Layer 10 of a small transformer language model trained on English Wikipedia (16 layers, counted from 0, width 96).
A neuron's activation on a vector x is ReLU(gate . x) times (in . x), where the dot is the dot product.

Input weights of the MLP neurons that the questions are about. A number n stands for n times 0.011.
n27 gate: -62 3 13 -4 -2 -43 19 60 -35 28 -5 10 15 -14 14 -25 -1 -1 44 -4 -21 30 1 -24 -3 0 14 -10 -13 64 -19 65 -20 -68 30 -22 0 -37 4 -37 8 -54 -19 27 -11 20 24 32 12 -16 16 -26 -37 -3 22 68 54 -1 49 -2 5 -5 20 -4 -27 -13 -23 24 -13 11 -14 19 -5 18 50 26 22 28 16 -19 -8 3 -10 -2 -9 -46 31 -25 22 7 54 -34 -19 14 -28 -12
n29 gate: 7 -19 -5 -6 8 9 -37 21 27 35 -20 13 4 30 -14 -8 40 33 -18 -14 18 -17 -13 -31 4 -18 -8 5 -2 36 -32 0 45 17 -65 13 -8 -21 -39 -8 -18 -3 25 51 51 -28 18 14 -28 -31 30 7 -47 -16 25 28 -12 -11 25 -2 -4 36 33 -26 38 24 -7 48 -3 5 43 -75 -6 15 40 -22 -4 8 -5 30 -18 -49 10 1 -14 -57 -9 -7 7 21 -35 -31 -6 18 23 40
n53 gate: -27 -12 -6 -17 25 3 4 -12 8 6 2 26 16 -25 -43 41 -21 -17 27 1 5 26 37 -16 -8 -35 5 -4 -34 1 19 52 -71 9 -13 -24 25 -34 2 -25 -7 4 6 19 -1 -7 26 3 39 27 9 27 -19 34 0 -5 -34 33 6 -25 -48 4 61 20 -17 21 0 -18 -10 -16 21 33 69 0 10 -7 25 -22 -2 26 -16 -6 28 -12 -2 0 19 -52 14 -37 -14 -26 -29 9 27 11
n54 gate: -11 4 18 -24 -47 -4 43 -26 -59 22 38 -9 -38 16 -12 -5 54 -29 52 -13 -54 19 27 -3 -31 9 43 25 54 7 -27 26 13 -8 31 4 -19 -14 12 14 3 -64 52 33 -21 -16 -23 20 -3 3 -11 92 23 -32 37 47 15 -16 -32 -52 -27 -10 -16 25 36 -5 -10 -15 7 8 52 36 18 45 -15 22 26 1 3 42 -21 -18 24 3 89 32 -22 30 -15 -45 1 -7 -24 68 18 40
n68 gate: 3 -59 44 18 16 -6 -1 -42 -11 -27 70 0 -19 -4 25 -26 7 -2 0 -31 -22 -24 -7 69 -6 -28 0 -22 -28 9 -27 6 1 45 -39 27 17 -20 33 45 -6 -14 26 -11 -26 17 -32 7 -8 -45 29 -29 13 -16 -7 27 -20 9 3 37 -4 27 8 -16 32 41 -62 2 22 -27 57 15 -51 -3 39 8 -8 14 13 -21 -5 -23 15 -4 -3 -2 -47 -38 8 15 -11 -6 -28 2 27 29
n70 gate: -21 16 -56 -5 -4 -28 40 -17 -5 -1 -17 3 -17 -16 -36 2 56 18 -8 23 -39 -2 12 -11 -56 19 7 -11 9 -27 32 40 -48 -42 1 17 -22 54 -26 5 -1 23 -37 -66 10 21 57 87 -5 -17 -17 36 31 -21 -26 34 -23 7 35 21 -24 55 12 -11 -20 -18 -20 6 1 -28 37 30 4 0 2 8 10 31 4 -34 -2 -13 38 23 -14 -7 -63 19 7 -3 -49 -19 -52 -9 3 -30
n73 gate: 46 -1 -25 19 -9 -23 25 -24 -10 34 4 44 31 12 -19 -3 18 30 48 -56 29 0 2 10 -32 9 -7 -3 -7 3 -8 57 40 34 36 -14 -10 -70 -5 -13 -24 -16 -2 -23 -1 17 -20 -48 57 10 -1 8 24 40 10 14 10 -51 61 4 -3 -58 21 29 2 -19 -62 -2 -29 -39 3 4 -26 -24 -12 22 42 13 21 -18 -14 -19 -78 -24 -68 4 3 -7 13 -28 25 -51 54 -1 21 -14
n74 gate: -26 22 -39 23 -24 13 -37 -30 -59 -47 20 24 56 -8 17 10 3 10 21 -3 75 75 40 -18 34 35 17 -19 19 41 -1 19 -31 11 -24 -41 -46 -26 -10 -15 3 57 54 -45 35 9 -28 -8 11 -25 -7 -34 1 6 33 -1 -32 43 -19 -44 29 -13 -4 4 -36 -3 -5 -9 -28 -10 37 19 -1 3 24 -16 -2 -20 22 -16 -2 35 13 -4 -13 -9 50 -6 -14 53 25 18 7 9 -5 35
n79 gate: -47 15 2 20 -39 -21 61 5 8 29 6 27 -27 -33 25 23 -11 26 31 24 -25 -16 -28 13 -37 -31 16 -40 -25 -2 -23 19 8 16 -41 19 66 36 11 -20 -9 -37 13 -35 35 -23 -6 -32 -73 -44 20 -13 -12 -37 9 -17 30 18 13 -2 39 -43 22 -29 -48 -19 -19 -3 -60 14 -12 11 -41 -3 -19 8 -15 43 -19 -32 12 -2 22 4 3 7 -3 -19 36 -28 6 34 10 49 26 15
n100 gate: 15 8 37 19 29 58 -10 -14 28 29 -4 -79 30 -9 -7 12 9 13 -10 61 -16 11 -8 12 84 4 -22 57 9 30 5 7 47 39 -9 -8 -54 -39 -8 14 -4 27 -37 39 -4 22 -16 -25 1 34 -2 -18 -18 -51 35 6 18 -4 -21 18 13 13 12 -26 19 -23 -26 22 38 -54 0 -7 -37 -17 36 18 -23 -9 34 8 -4 34 1 2 -21 -25 -25 -13 -2 34 -5 -28 53 -8 39 5
n108 gate: 15 -37 5 53 38 -25 44 54 0 -17 -49 20 22 17 26 76 11 -19 24 -12 57 -14 15 12 -28 27 -26 12 31 39 -9 54 60 27 -31 -1 -10 41 3 -7 -11 20 -29 48 -77 8 9 -32 -27 -9 49 -10 38 39 -31 3 -7 3 46 -9 13 -29 34 -53 -5 -55 -16 9 -43 40 8 24 25 3 4 -7 -36 52 -2 -13 41 -9 36 6 0 31 -11 -33 -4 34 17 58 -42 -5 1 -47
n136 gate: -60 -1 -44 -20 23 -3 45 42 -23 -18 26 -23 -45 13 -32 -18 10 -26 -29 13 29 16 -24 -4 18 20 26 -21 23 -23 -15 10 -4 -57 -26 5 26 7 -15 46 -34 -42 10 35 -18 7 35 18 13 8 -58 3 19 -34 31 3 26 63 -7 14 -32 3 25 -10 -31 -10 10 -23 3 -35 -30 -52 6 -59 -41 -48 2 48 35 17 5 55 44 -8 -8 -2 27 -2 -5 -15 -5 -5 -34 -18 8 -8
n146 gate: 4 31 -40 -13 -53 -11 3 1 11 -44 8 -22 14 -4 -11 18 -22 -31 3 -41 7 -19 17 5 38 -18 3 -12 -24 -17 -44 22 -1 5 18 19 13 -22 9 -1 1 -16 -23 1 20 -43 7 12 14 11 3 5 33 48 0 32 6 -6 -33 -25 23 21 -18 19 14 31 -25 38 49 14 14 -26 -11 27 1 -41 18 6 -13 -21 10 0 4 -8 -14 13 -1 -3 48 0 -5 -1 39 17 6 -6
n153 gate: 39 -69 -8 25 -34 39 -6 -7 -33 35 -15 32 -19 -32 -15 -18 -16 27 -10 -5 30 -6 -12 39 -27 24 -27 18 27 12 26 12 7 63 -33 -54 -16 -11 15 -18 -28 2 -22 13 9 4 11 1 13 17 15 -7 25 -1 -28 5 -1 15 17 -12 15 23 26 -2 -22 43 7 -23 -15 17 -9 -12 26 11 -24 -4 -14 -7 -22 -25 -19 26 1 15 15 26 -4 1 29 4 69 -4 33 26 -6 -1
n158 gate: -2 7 15 20 51 15 40 60 -10 -84 -53 -21 -20 -7 2 12 21 21 16 -17 -24 -11 16 18 -2 5 5 -37 -9 13 -8 -25 -31 -2 1 26 43 -2 14 53 4 -13 31 0 -33 3 52 -5 18 -11 29 -70 5 39 -15 19 8 -42 17 -29 -26 21 21 22 -17 45 -30 -16 14 58 9 -36 28 27 8 3 -27 1 -14 -9 15 -1 -6 -1 -22 2 -47 -41 12 -6 34 -44 32 -15 11 5
n159 gate: -30 -21 8 29 10 79 31 12 11 20 5 -1 20 -20 20 -52 -12 29 -6 14 -31 32 16 -30 28 17 -22 18 10 20 -13 -2 22 -2 -11 -16 7 -13 53 2 7 3 9 6 19 -18 16 16 -15 44 -23 -22 -28 -2 -2 -12 -40 65 -33 53 2 -32 -44 -30 30 22 -6 32 23 1 -2 -38 30 8 13 -19 7 7 -35 23 -35 -10 28 -52 33 -31 -21 12 14 4 -30 -36 22 -20 -40 -12
n175 gate: -34 15 -8 -19 34 -35 -4 3 22 -16 -33 -53 20 -14 -44 -3 14 -34 10 -24 60 4 -5 -19 -56 17 19 -10 36 23 12 12 45 11 28 -10 -25 34 13 4 11 -12 -51 11 -39 -20 -72 -9 10 -3 37 -4 49 0 3 -18 39 2 -25 9 4 -31 10 2 3 11 -40 -23 -4 -35 16 -80 10 -17 -32 -63 2 -10 12 -34 -13 -17 54 30 40 18 6 -46 -48 -4 -36 4 -25 -28 -15 74
n190 gate: 12 -14 -7 4 -19 21 12 11 5 -6 27 -29 32 -22 -43 5 -21 4 -6 30 -1 3 -26 -70 11 -24 -46 23 -5 -14 27 -52 73 21 2 -11 -15 6 31 16 29 43 -38 7 -35 17 47 -20 23 -35 18 9 1 -14 -26 -50 41 -26 15 21 -5 -9 -32 31 -26 -3 42 7 5 -3 9 -44 16 42 -50 -13 23 19 24 2 2 -29 -4 2 0 -15 -30 20 -5 12 18 -22 22 -5 -43 -31
n27 in: 10 -16 -11 2 -54 -2 -8 -73 -5 44 5 -35 -14 36 -21 36 -13 15 16 6 -17 -1 -16 -13 18 -44 4 -22 -12 22 -4 -14 -18 -60 17 -16 9 -15 -41 -42 5 1 -2 20 35 17 6 -14 -17 53 6 35 -10 0 -32 -19 14 4 -7 39 4 -17 36 68 11 22 -16 3 -54 24 -27 3 -23 -38 -12 -12 -24 28 18 36 -15 -19 -7 35 62 -18 2 62 19 28 11 19 36 -34 -22 -13
n29 in: 57 -6 15 32 38 -1 -32 47 31 25 -11 -26 -18 1 17 -11 24 16 -5 -19 -7 34 18 -32 19 6 -29 -11 -9 -10 8 -2 -1 7 -30 -6 54 -1 -63 29 -4 -1 22 60 -7 -29 -2 -19 -1 26 -3 -16 -30 -9 10 28 -12 6 -19 25 -25 38 59 -26 27 10 -16 33 12 7 52 -38 -3 17 12 -8 17 -8 -8 42 -14 -24 30 28 -17 -19 46 -4 1 1 -34 -51 18 -9 33 73
n53 in: -8 -20 4 2 11 33 -18 -62 17 -28 -18 -4 -6 -23 22 11 6 -31 8 32 33 7 -20 -11 35 43 -4 11 12 -1 -8 -28 -8 8 7 -7 -20 14 -37 -17 15 -48 -37 10 -28 2 21 -9 13 -24 -39 -7 12 -7 -6 8 -24 -1 17 55 -21 17 -23 16 57 -10 4 -15 12 -44 7 -31 -41 -5 58 36 28 18 -13 -44 -4 18 -35 4 26 10 -11 27 -55 -16 -75 23 -13 11 40 -3
n54 in: 0 28 3 -4 26 -7 -19 -23 -48 5 47 43 -18 -4 9 -7 56 -75 47 -7 18 4 -61 8 -8 -14 23 22 -42 -16 -1 -33 -22 -3 30 44 -41 -38 9 22 46 2 16 62 19 12 57 -11 -46 28 3 -15 39 -5 78 23 -7 -22 -40 4 -2 31 4 -34 31 -20 -6 -17 -1 48 -7 -42 13 -10 33 -34 6 38 39 14 33 -32 25 53 38 53 5 19 -19 7 40 -22 20 66 0 15
n68 in: -3 35 17 -6 13 54 9 -13 -23 8 1 -9 -10 19 -17 -36 64 28 7 14 -12 5 26 -21 -70 33 -32 24 -51 9 8 30 -29 26 42 16 -25 29 34 29 26 36 3 -23 -51 19 64 -5 54 -13 2 -32 49 18 21 -29 21 -21 37 18 22 1 52 1 9 30 -22 -3 -7 -28 -7 31 6 -7 7 6 79 -23 19 -39 6 4 10 3 -40 -2 11 -24 29 -17 -15 -27 -7 14 -36 7
n70 in: -28 28 4 -16 24 -32 22 -36 6 -5 -50 -34 45 12 -7 -49 -38 -53 17 16 -23 27 -49 8 -21 -31 18 20 13 -8 32 3 10 -12 -4 52 -47 -21 -86 -19 16 -19 9 35 -50 21 38 -30 -27 43 -35 -54 40 -37 19 5 -4 7 -7 -3 51 26 -11 87 -9 19 -53 -3 9 3 23 -1 9 -16 53 19 27 57 -21 13 -28 -10 40 2 29 -5 -7 -8 27 6 -24 -24 45 32 -7 11
n73 in: 34 -5 43 -11 13 13 -15 12 3 -7 -71 -39 7 -5 -2 -9 49 -39 -44 -7 13 -25 -36 -54 -12 -4 10 -4 9 18 38 -51 -2 8 -20 7 -22 2 -44 -46 -35 71 -6 1 6 8 55 95 12 -28 -16 -8 -31 -5 11 -1 -63 -46 -44 28 -42 12 -43 5 45 -21 18 11 -20 16 -47 -9 -14 18 4 -14 2 1 8 74 -17 6 -9 16 15 -25 -27 25 22 26 -67 0 -1 -19 -61 -3
n74 in: -5 -21 42 -56 -17 17 -35 36 53 18 -44 6 -27 15 -50 10 -26 10 -66 -8 -24 36 -29 -40 -24 -5 11 31 0 -12 10 -17 32 37 -11 -20 -16 -10 50 -58 -3 46 -65 -23 -2 13 12 -9 7 -1 -9 -21 -18 -21 -27 33 23 -16 -6 30 -4 -20 -5 47 -3 -11 18 -17 -15 13 -8 -2 -47 -23 14 -21 8 2 10 17 54 34 9 -42 -23 -16 -6 12 52 -52 0 49 -35 0 37 38
n79 in: 10 -2 32 25 -4 -25 18 16 -46 -29 -18 2 30 -40 -7 31 7 -50 64 14 -2 18 15 -5 -41 48 -3 -14 43 20 -7 -47 18 47 14 7 35 -18 -41 -19 -50 -24 -32 17 -8 -19 -39 -28 -26 -47 23 -18 6 2 24 14 41 4 49 -15 -14 9 -2 1 -55 37 -5 9 -54 -34 -29 13 -10 24 44 -30 -15 60 15 -38 -28 -49 3 -17 46 5 -4 43 -5 35 20 41 50 23 28 -17
n100 in: -23 -23 27 10 35 36 6 -14 1 37 -45 -8 -64 -16 3 1 -3 -43 -3 -34 -19 27 12 -10 4 0 -27 -32 -48 -6 -38 5 -35 -52 34 19 -19 10 -39 34 -27 7 -11 43 -11 23 -20 -2 -25 -60 -1 -2 -12 11 21 25 13 -31 25 -9 -49 -16 52 10 -31 -18 24 0 57 25 2 1 1 -55 10 -1 -55 50 20 17 -8 -2 -43 -14 5 30 -12 11 -12 -45 70 -2 -26 -27 10 16
n108 in: 29 17 -5 -26 41 23 44 -86 27 -1 -21 1 -12 -8 64 -23 24 52 -11 -3 6 34 89 -12 -3 -5 -28 -56 40 -6 -7 -9 -44 46 19 19 -16 -77 -61 -46 9 -2 4 0 14 -29 -7 42 -24 13 -54 50 37 33 25 2 -57 -40 30 -26 -37 -32 -21 -28 5 10 11 -9 94 6 34 -19 -19 -3 -11 -14 79 -39 -2 24 -21 -52 -32 3 -5 6 -7 -18 39 31 -9 -34 41 -1 5 13
n136 in: -27 15 18 -2 -25 24 -43 -34 15 -29 40 8 18 -15 -17 26 -20 19 -26 11 -5 -49 23 -16 -27 15 -17 12 -50 36 11 0 -38 4 7 -23 -5 24 3 12 42 -30 -18 -58 94 2 -13 34 23 9 18 22 -73 44 -22 -15 -25 -16 6 13 6 -23 9 38 27 6 -21 9 -43 -41 29 25 20 12 -29 8 -23 -37 36 14 -25 -8 -25 -27 -14 5 2 -9 -5 -1 10 18 0 27 -13 -28
n146 in: -16 -4 35 1 -58 -6 4 -10 -20 6 13 -24 33 -23 37 -20 -18 35 11 17 32 -16 19 19 41 -25 -3 -20 -22 28 -41 31 -19 6 10 -14 23 -34 31 29 14 -28 -3 -36 8 -36 28 19 -67 -7 -4 -17 4 -12 30 22 -30 15 2 5 -17 -9 26 58 8 -14 0 -13 31 -19 -19 -13 -25 -8 8 -20 17 3 -11 20 -7 14 -13 -17 1 18 -6 -3 4 -29 -39 37 12 34 17 -2
n153 in: 15 -6 16 63 2 7 1 -4 -6 6 -48 39 -19 27 11 -8 -55 17 17 -32 20 20 -12 -1 50 24 -32 15 26 -7 -19 17 -16 9 0 16 -57 -5 -2 -8 14 12 -56 25 18 10 2 9 -29 13 1 30 26 -24 32 -10 -36 26 14 16 12 4 -2 -13 -9 2 -21 -36 -42 -46 -4 -3 -45 0 -13 -24 -19 33 25 14 9 1 -38 57 15 35 -32 -6 3 13 43 -1 -30 6 -37 -13
n158 in: 28 -2 -6 -4 -17 -24 -37 1 17 -23 16 -24 -24 28 12 13 -16 26 -22 -15 -30 5 -18 -11 8 -39 -7 -13 -23 9 22 -9 -68 0 6 -38 14 20 30 28 -1 -24 -6 4 3 12 -6 -21 -23 -30 34 42 -51 30 19 13 1 -15 45 -21 48 4 0 -60 -15 -16 -15 27 -14 -52 -30 -38 -13 12 24 24 -37 66 -54 -16 11 -49 -5 -28 -37 39 -30 -4 -4 36 14 25 -27 10 37 -17
n159 in: -3 24 -3 5 19 69 -12 -30 12 2 17 -11 -18 28 23 -8 -15 12 -28 27 -15 17 25 3 59 -31 -23 -24 -31 -1 -3 7 16 71 18 -5 -28 -45 25 10 42 -33 -47 -15 -5 -44 15 -1 11 -15 15 -93 7 -2 9 -31 5 35 9 13 25 -8 -11 13 -32 22 -3 -38 -2 19 -5 -3 26 -2 16 -57 5 -25 -17 7 14 6 -41 -5 12 36 -11 -8 -20 11 -35 1 7 -49 -7 -9
n175 in: 14 63 2 -11 -5 -5 21 -29 27 -9 22 -28 -34 -26 -18 0 -16 23 -5 -19 -49 25 11 21 -69 -3 18 4 -18 15 -3 -31 72 14 4 -6 27 10 13 46 -1 -28 -58 -24 6 18 18 -9 -19 0 -33 -22 4 -1 11 -27 70 -41 -49 31 19 -3 -26 -2 27 14 -48 -69 19 -54 -20 43 -9 -14 23 38 15 -6 9 -6 -58 -1 33 2 -18 -16 -3 12 12 -32 -14 -58 -19 -14 -28 -8
n190 in: -37 13 -6 -27 11 -26 -24 -40 -33 14 5 34 -52 16 -24 -1 -25 -9 -22 -17 10 9 -24 -20 32 -13 -7 14 -12 5 8 -7 -50 -5 42 47 20 1 -19 0 -39 -65 21 -56 38 -11 11 14 -46 -3 -25 13 15 -5 28 29 9 27 -29 8 18 -16 61 24 -15 -33 4 25 -38 -11 -23 40 24 38 -15 -13 2 -18 -28 17 27 -10 -16 -1 45 -12 34 48 26 -2 26 -20 27 20 -28 6

Each question shows a token from some text and the vector x that enters the MLP there. A number n stands for n times 0.041.

"ov": 17 -30 -5 4 -24 -7 10 11 6 0 -2 -23 8 14 -39 41 37 10 41 -7 0 -52 -8 -20 27 12 -24 0 -15 -2 66 35 -44 -6 -30 -10 7 0 -41 3 2 -38 32 -32 -39 -41 1 -5 7 -31 -35 12 14 -10 32 9 0 -8 -12 0 -7 -13 -22 -52 4 -14 15 -19 52 42 17 40 -19 -27 -32 6 27 -3 -55 -6 2 -11 3 30 30 20 -38 -10 -20 17 -1 10 23 -6 0 2
The neuron with the highest activation: n108

"ie ": -23 6 -41 26 4 27 6 4 -3 -13 38 -11 8 11 9 -20 -19 12 64 -28 -7 1 -18 -25 25 -28 -38 50 14 -23 -19 -37 18 11 3 19 30 25 33 -5 7 2 -46 -42 -8 9 -2 31 -18 19 3 13 -28 33 23 22 28 63 -22 -24 25 24 18 -9 16 -1 -1 -2 16 -18 9 -21 -19 -31 4 -49 23 -8 10 33 -16 -22 16 -2 -22 -14 -20 41 -24 5 48 1 45 -9 -37 -7
The neuron with the highest activation: n190

"ed ": 5 -10 18 -21 -20 -9 -20 -4 20 -14 6 -35 11 -11 16 -4 -28 16 55 -29 14 8 -10 -16 19 0 -31 12 4 50 -17 -11 -9 20 7 -55 -4 12 -13 23 21 8 -12 -27 -7 -7 -6 51 21 -8 -29 40 -17 -1 -25 7 54 49 6 -19 13 49 -7 10 25 -28 30 -19 37 30 13 -17 -15 -6 -16 -39 -1 -23 -42 18 -42 -6 -4 34 -14 38 -41 -4 1 4 15 38 46 -2 -45 -11
The two highest activations, in order: n146, n153

"–": -13 -14 -23 -27 0 41 7 -47 1 -18 -7 33 0 -1 -7 23 -29 2 64 4 12 -2 -48 -5 8 -7 6 -3 -41 23 7 -11 -16 36 19 -59 1 29 -19 -13 18 -27 -5 2 -35 -3 -7 47 -5 -14 -18 -3 -16 -23 26 9 9 13 6 7 2 26 25 -8 28 -14 -21 -14 21 25 23 39 29 -4 -1 -17 -6 19 -4 36 -25 35 17 40 -36 -37 -11 -26 22 -13 16 60 62 9 -31 14
The neuron with the highest activation: n53

"ing ": -15 -16 -5 0 -1 8 3 12 12 -15 -1 -32 0 6 -3 -3 -21 14 51 -39 17 -1 -20 -19 33 -6 -47 9 17 36 -10 -17 -4 31 7 -50 -13 -4 -24 9 12 -5 -18 -37 -20 -10 -22 52 12 -19 -18 20 8 -3 -32 -14 65 59 11 -6 -14 56 10 13 10 -15 14 -36 24 -16 21 -23 -9 13 -4 -35 18 -9 -20 15 -43 -21 -9 40 -18 16 -55 10 24 14 9 41 42 22 -33 -10
The three highest activations, in order: n153, n146, n159

"s": -3 -27 -5 4 21 0 -23 -11 2 -29 -27 -37 -38 -10 -23 -26 -18 -30 32 -64 -39 -37 -36 8 32 6 -20 9 -25 -28 15 -10 -16 -5 15 -32 5 -14 -7 -3 47 -21 5 -52 -19 26 -16 4 17 -1 -29 -1 10 14 16 1 33 5 -11 1 -25 -1 38 -20 -13 29 2 -17 17 -9 21 16 -15 -41 -15 24 -12 -6 -50 62 -47 -3 -8 26 -21 20 -35 -16 47 12 31 5 -6 21 -11 -29
The most active neuron and its activation: n158, at about 13

"uck": -13 15 -24 10 -24 41 -33 -4 -29 20 -10 10 5 10 -18 29 -21 -18 23 23 6 47 -39 -12 22 -17 36 -18 -41 10 6 -27 50 8 -1 -17 23 -16 22 11 2 0 26 -37 -49 -3 7 -7 10 -8 31 47 9 -35 42 15 1 4 -64 -24 -25 -2 -14 4 26 1 -27 -18 4 -23 16 2 50 0 3 -54 12 4 57 34 -16 9 -8 15 -8 -25 -15 6 43 5 20 7 28 10 10 26
The most active neuron and its activation: n54, at about 41

"min": 3 -39 5 -13 -20 -8 -35 47 49 -2 14 7 17 -6 -10 12 -32 6 56 15 -2 -5 -15 -1 -1 12 -3 35 -6 14 10 -28 -31 -40 0 -56 -16 -1 21 -14 5 -29 9 -53 -13 -28 -30 14 26 -35 -23 33 -5 -28 14 -41 -24 32 29 -9 -17 18 -20 -9 25 13 34 0 3 15 8 20 -28 -21 25 -49 29 21 -27 -16 -22 46 31 14 0 -8 -23 -3 42 12 -16 46 26 -15 -2 2
The neuron with the highest activation: n74

"gu": -2 -8 16 7 0 -3 -4 -40 4 -3 8 29 55 -8 18 22 -6 -8 9 46 13 -8 -64 12 4 15 -3 17 -21 4 29 4 12 13 -7 -23 8 23 43 -17 -16 -26 -25 -9 -47 12 -19 -33 7 -9 43 29 31 -8 48 -23 1 14 -44 -3 -22 42 -20 0 46 -5 -9 3 9 15 54 15 23 27 38 -34 0 -10 3 -3 17 36 -26 -16 18 -5 14 16 -7 -8 20 65 38 -23 33 17
The two highest activations, in order: n54, n74

"iti": 5 -34 34 42 14 13 29 11 8 -11 5 16 7 -4 20 17 23 -3 39 -16 22 -45 6 -30 0 29 -31 -3 -24 9 51 22 -35 6 -34 -28 -3 -53 -37 -8 10 -41 29 -26 -34 -3 16 41 -15 -52 -29 14 25 -7 12 -8 2 7 16 -10 -6 -21 40 -30 9 -5 35 8 26 -21 26 16 8 -36 -52 -6 -2 19 -63 -2 -28 14 7 6 15 0 18 16 20 34 -1 25 26 -1 -3 -19
The neuron with the highest activation: n108

"193": -1 -34 10 23 4 2 10 -9 -3 -15 -46 8 -16 -10 -3 -25 -3 -26 58 -20 4 -21 -13 -48 -14 1 -20 15 -52 -7 -4 -21 -6 23 16 -54 18 18 14 1 20 -23 9 -12 -40 40 10 17 7 -13 8 -7 -3 14 6 15 32 47 35 -5 -23 38 38 -15 22 4 -26 -17 19 45 -4 21 1 -44 4 -29 -15 12 0 28 -41 -15 21 14 -26 -53 -25 1 56 -1 33 15 33 36 -7 -19
The most active neuron and its activation: n68, at about 14

"c": -10 0 11 -18 20 -3 12 6 12 -14 -16 -50 -27 -12 -50 -13 -23 14 53 -25 -42 -30 -23 2 13 -1 -14 16 -44 -1 -4 11 -36 17 6 -4 7 -22 -26 -2 31 -21 -21 15 9 25 29 46 10 13 -7 13 44 -13 20 17 18 12 8 -31 -43 6 30 -37 2 1 -13 -28 17 1 -11 -5 -13 -42 -20 -12 22 9 -55 37 -47 20 4 20 -1 -7 -44 -6 56 0 -5 16 4 63 -22 -10
The most active neuron and its activation: n70, at about 28

"r": -21 -9 -9 -17 11 7 0 35 -6 -29 -49 -15 -11 -22 -11 -9 -1 -5 68 -26 -16 -21 -26 -3 26 -23 -2 -4 -4 17 23 42 -45 34 23 -25 15 0 -13 27 11 -27 -7 -16 3 4 28 9 14 12 -37 10 53 -3 16 -8 10 24 0 9 -33 26 14 -23 7 8 -12 -37 -8 5 27 12 -6 -43 -12 -5 -2 12 -56 52 -44 7 -24 15 -2 -7 -2 -5 60 24 3 -20 -10 47 -36 -51
The three highest activations, in order: n70, n153, n146

"und": 12 34 -11 21 1 12 -29 -29 -12 31 -14 -29 -7 9 -49 11 -12 3 30 -3 7 -40 -32 -38 43 20 10 -45 -30 13 20 7 -8 16 5 -19 14 -45 -8 -10 -31 -45 -18 -86 -26 4 -30 15 -7 -49 -34 4 -1 14 12 -4 1 -9 -3 10 -16 2 -18 -49 8 13 -9 -1 28 24 26 -2 20 -30 21 13 0 -3 -22 24 -45 -10 -24 33 21 -28 16 -35 15 8 32 22 -8 -23 10 -13
The neuron with the highest activation: n73

"she ": 23 -17 -9 -6 9 12 -15 6 27 -33 21 5 22 4 16 7 -7 -4 63 -62 -13 -30 -29 -28 6 -3 -38 36 -20 32 -25 -31 10 -12 -11 -22 25 -1 -1 -24 36 -16 -13 -20 -26 20 -9 5 13 -19 -9 14 6 -20 13 1 47 54 -14 -1 -5 43 14 -25 -10 13 -22 -35 21 14 31 12 -45 -44 -11 -23 -8 -13 -31 34 -49 -6 -5 8 -31 -29 3 11 11 -18 14 14 26 12 3 -68
The most active neuron and its activation: n27, at about 2.3

"len ": -13 -2 -29 22 -29 41 -26 -38 -22 0 16 -22 -16 -16 -32 35 10 32 64 -11 13 -15 -31 -34 10 15 -35 32 -44 -5 -5 -25 15 25 6 -3 17 -33 41 -33 -8 -24 0 -60 -21 -38 13 -12 -5 -31 -17 27 -42 -20 39 -1 22 17 -7 -7 27 -7 -2 12 12 0 -34 22 12 21 11 -60 -28 -6 -2 -18 7 5 2 11 -29 9 6 16 -3 -32 9 -11 10 -1 24 20 45 -26 -34 -10
The most active neuron and its activation: n190, at about 22

"ates ": -18 15 -33 24 1 51 -18 13 7 -14 23 -31 -18 -17 0 34 -42 11 75 -11 4 3 18 -17 7 -15 -43 13 -8 11 -24 -29 26 22 -8 -13 -1 3 -1 1 33 7 -1 -54 -11 2 8 28 3 6 0 15 -36 7 5 24 18 36 -28 -43 40 -27 -24 37 28 -5 13 21 34 25 -3 -31 -45 -39 -27 -18 11 -20 17 38 7 -25 -11 13 0 -13 -2 12 27 -12 54 -10 19 22 -40 -17
The neuron with the highest activation: n146

"new ": -15 4 -5 -25 -5 15 9 3 -7 -16 -21 -22 -19 -7 18 -3 -24 14 28 -40 -2 -20 -27 -30 42 -8 -32 12 -17 33 -25 4 -16 17 5 -48 25 -16 -9 -2 14 -17 -3 -41 -43 7 7 10 16 -23 -38 -14 15 -21 -10 1 76 63 18 2 -2 7 0 -4 15 18 -47 -16 27 10 9 -17 -26 3 17 -30 28 -14 -39 20 -41 0 -13 42 -15 -11 -14 -4 49 29 13 16 51 31 -36 -22
The most active neuron and its activation: n146, at about 26

"ate": 11 3 21 2 17 0 -16 -7 -31 -6 -11 31 2 9 2 -17 -26 -32 14 22 24 13 -4 -3 29 15 22 52 0 -23 42 -35 -11 -15 22 -21 -23 -39 29 -13 -21 7 -42 -61 -7 2 17 -3 -16 -41 -20 34 -17 7 18 0 5 20 15 -9 -7 10 -7 -17 1 13 11 -42 -1 -24 22 3 51 -43 11 -12 10 14 -32 11 -54 29 -5 26 -58 8 -10 -3 46 6 25 64 16 -1 47 -9
The three highest activations, in order: n74, n153, n53

"Mc": 16 -30 -29 7 -31 40 -38 16 4 -7 -25 -4 -5 -21 -23 -11 35 -16 29 -67 25 3 -30 -23 -7 13 -9 -1 -14 -3 -1 15 -3 11 4 -9 14 4 29 -16 13 3 31 -23 -17 -25 13 -13 25 12 54 42 23 -28 24 -10 31 18 -52 0 4 15 -4 -5 1 -17 -46 -32 42 17 46 -19 -23 -4 2 2 -29 -12 -9 37 -21 4 5 18 -30 -32 12 9 12 -23 59 8 45 29 -33 -32
The most active neuron and its activation: n54, at about 13

"y": 7 -24 32 2 18 23 -13 13 -27 -16 -3 9 -46 -19 -4 -17 8 -15 20 -12 -4 -7 -38 11 -10 24 -18 -11 -42 15 6 -3 -46 25 13 -47 8 -18 14 11 43 -37 18 -30 -20 14 4 -20 18 -7 -37 33 17 3 40 -26 21 10 -12 -13 -31 11 23 4 -14 16 -50 -49 21 8 5 35 -5 -32 -25 -7 -16 16 -30 53 -56 -9 -4 23 -15 -4 -29 19 68 11 4 13 31 13 22 -28
The neuron with the highest activation: n68

"par": 15 5 18 -21 -31 -5 23 36 6 -9 -28 -10 -22 -12 -30 6 -33 -27 15 -45 -30 -43 -28 -19 20 -6 -23 6 -16 6 29 10 -27 4 -5 -36 22 5 -44 8 12 -30 32 -10 11 28 7 9 30 6 -3 5 49 -2 41 -2 19 7 2 -4 -19 36 -6 -37 -6 36 -9 -36 20 11 29 4 -3 -24 -3 -10 9 9 -61 8 -38 11 6 33 -10 -43 -5 -14 68 9 -18 1 58 40 -1 -23
The neuron with the highest activation: n70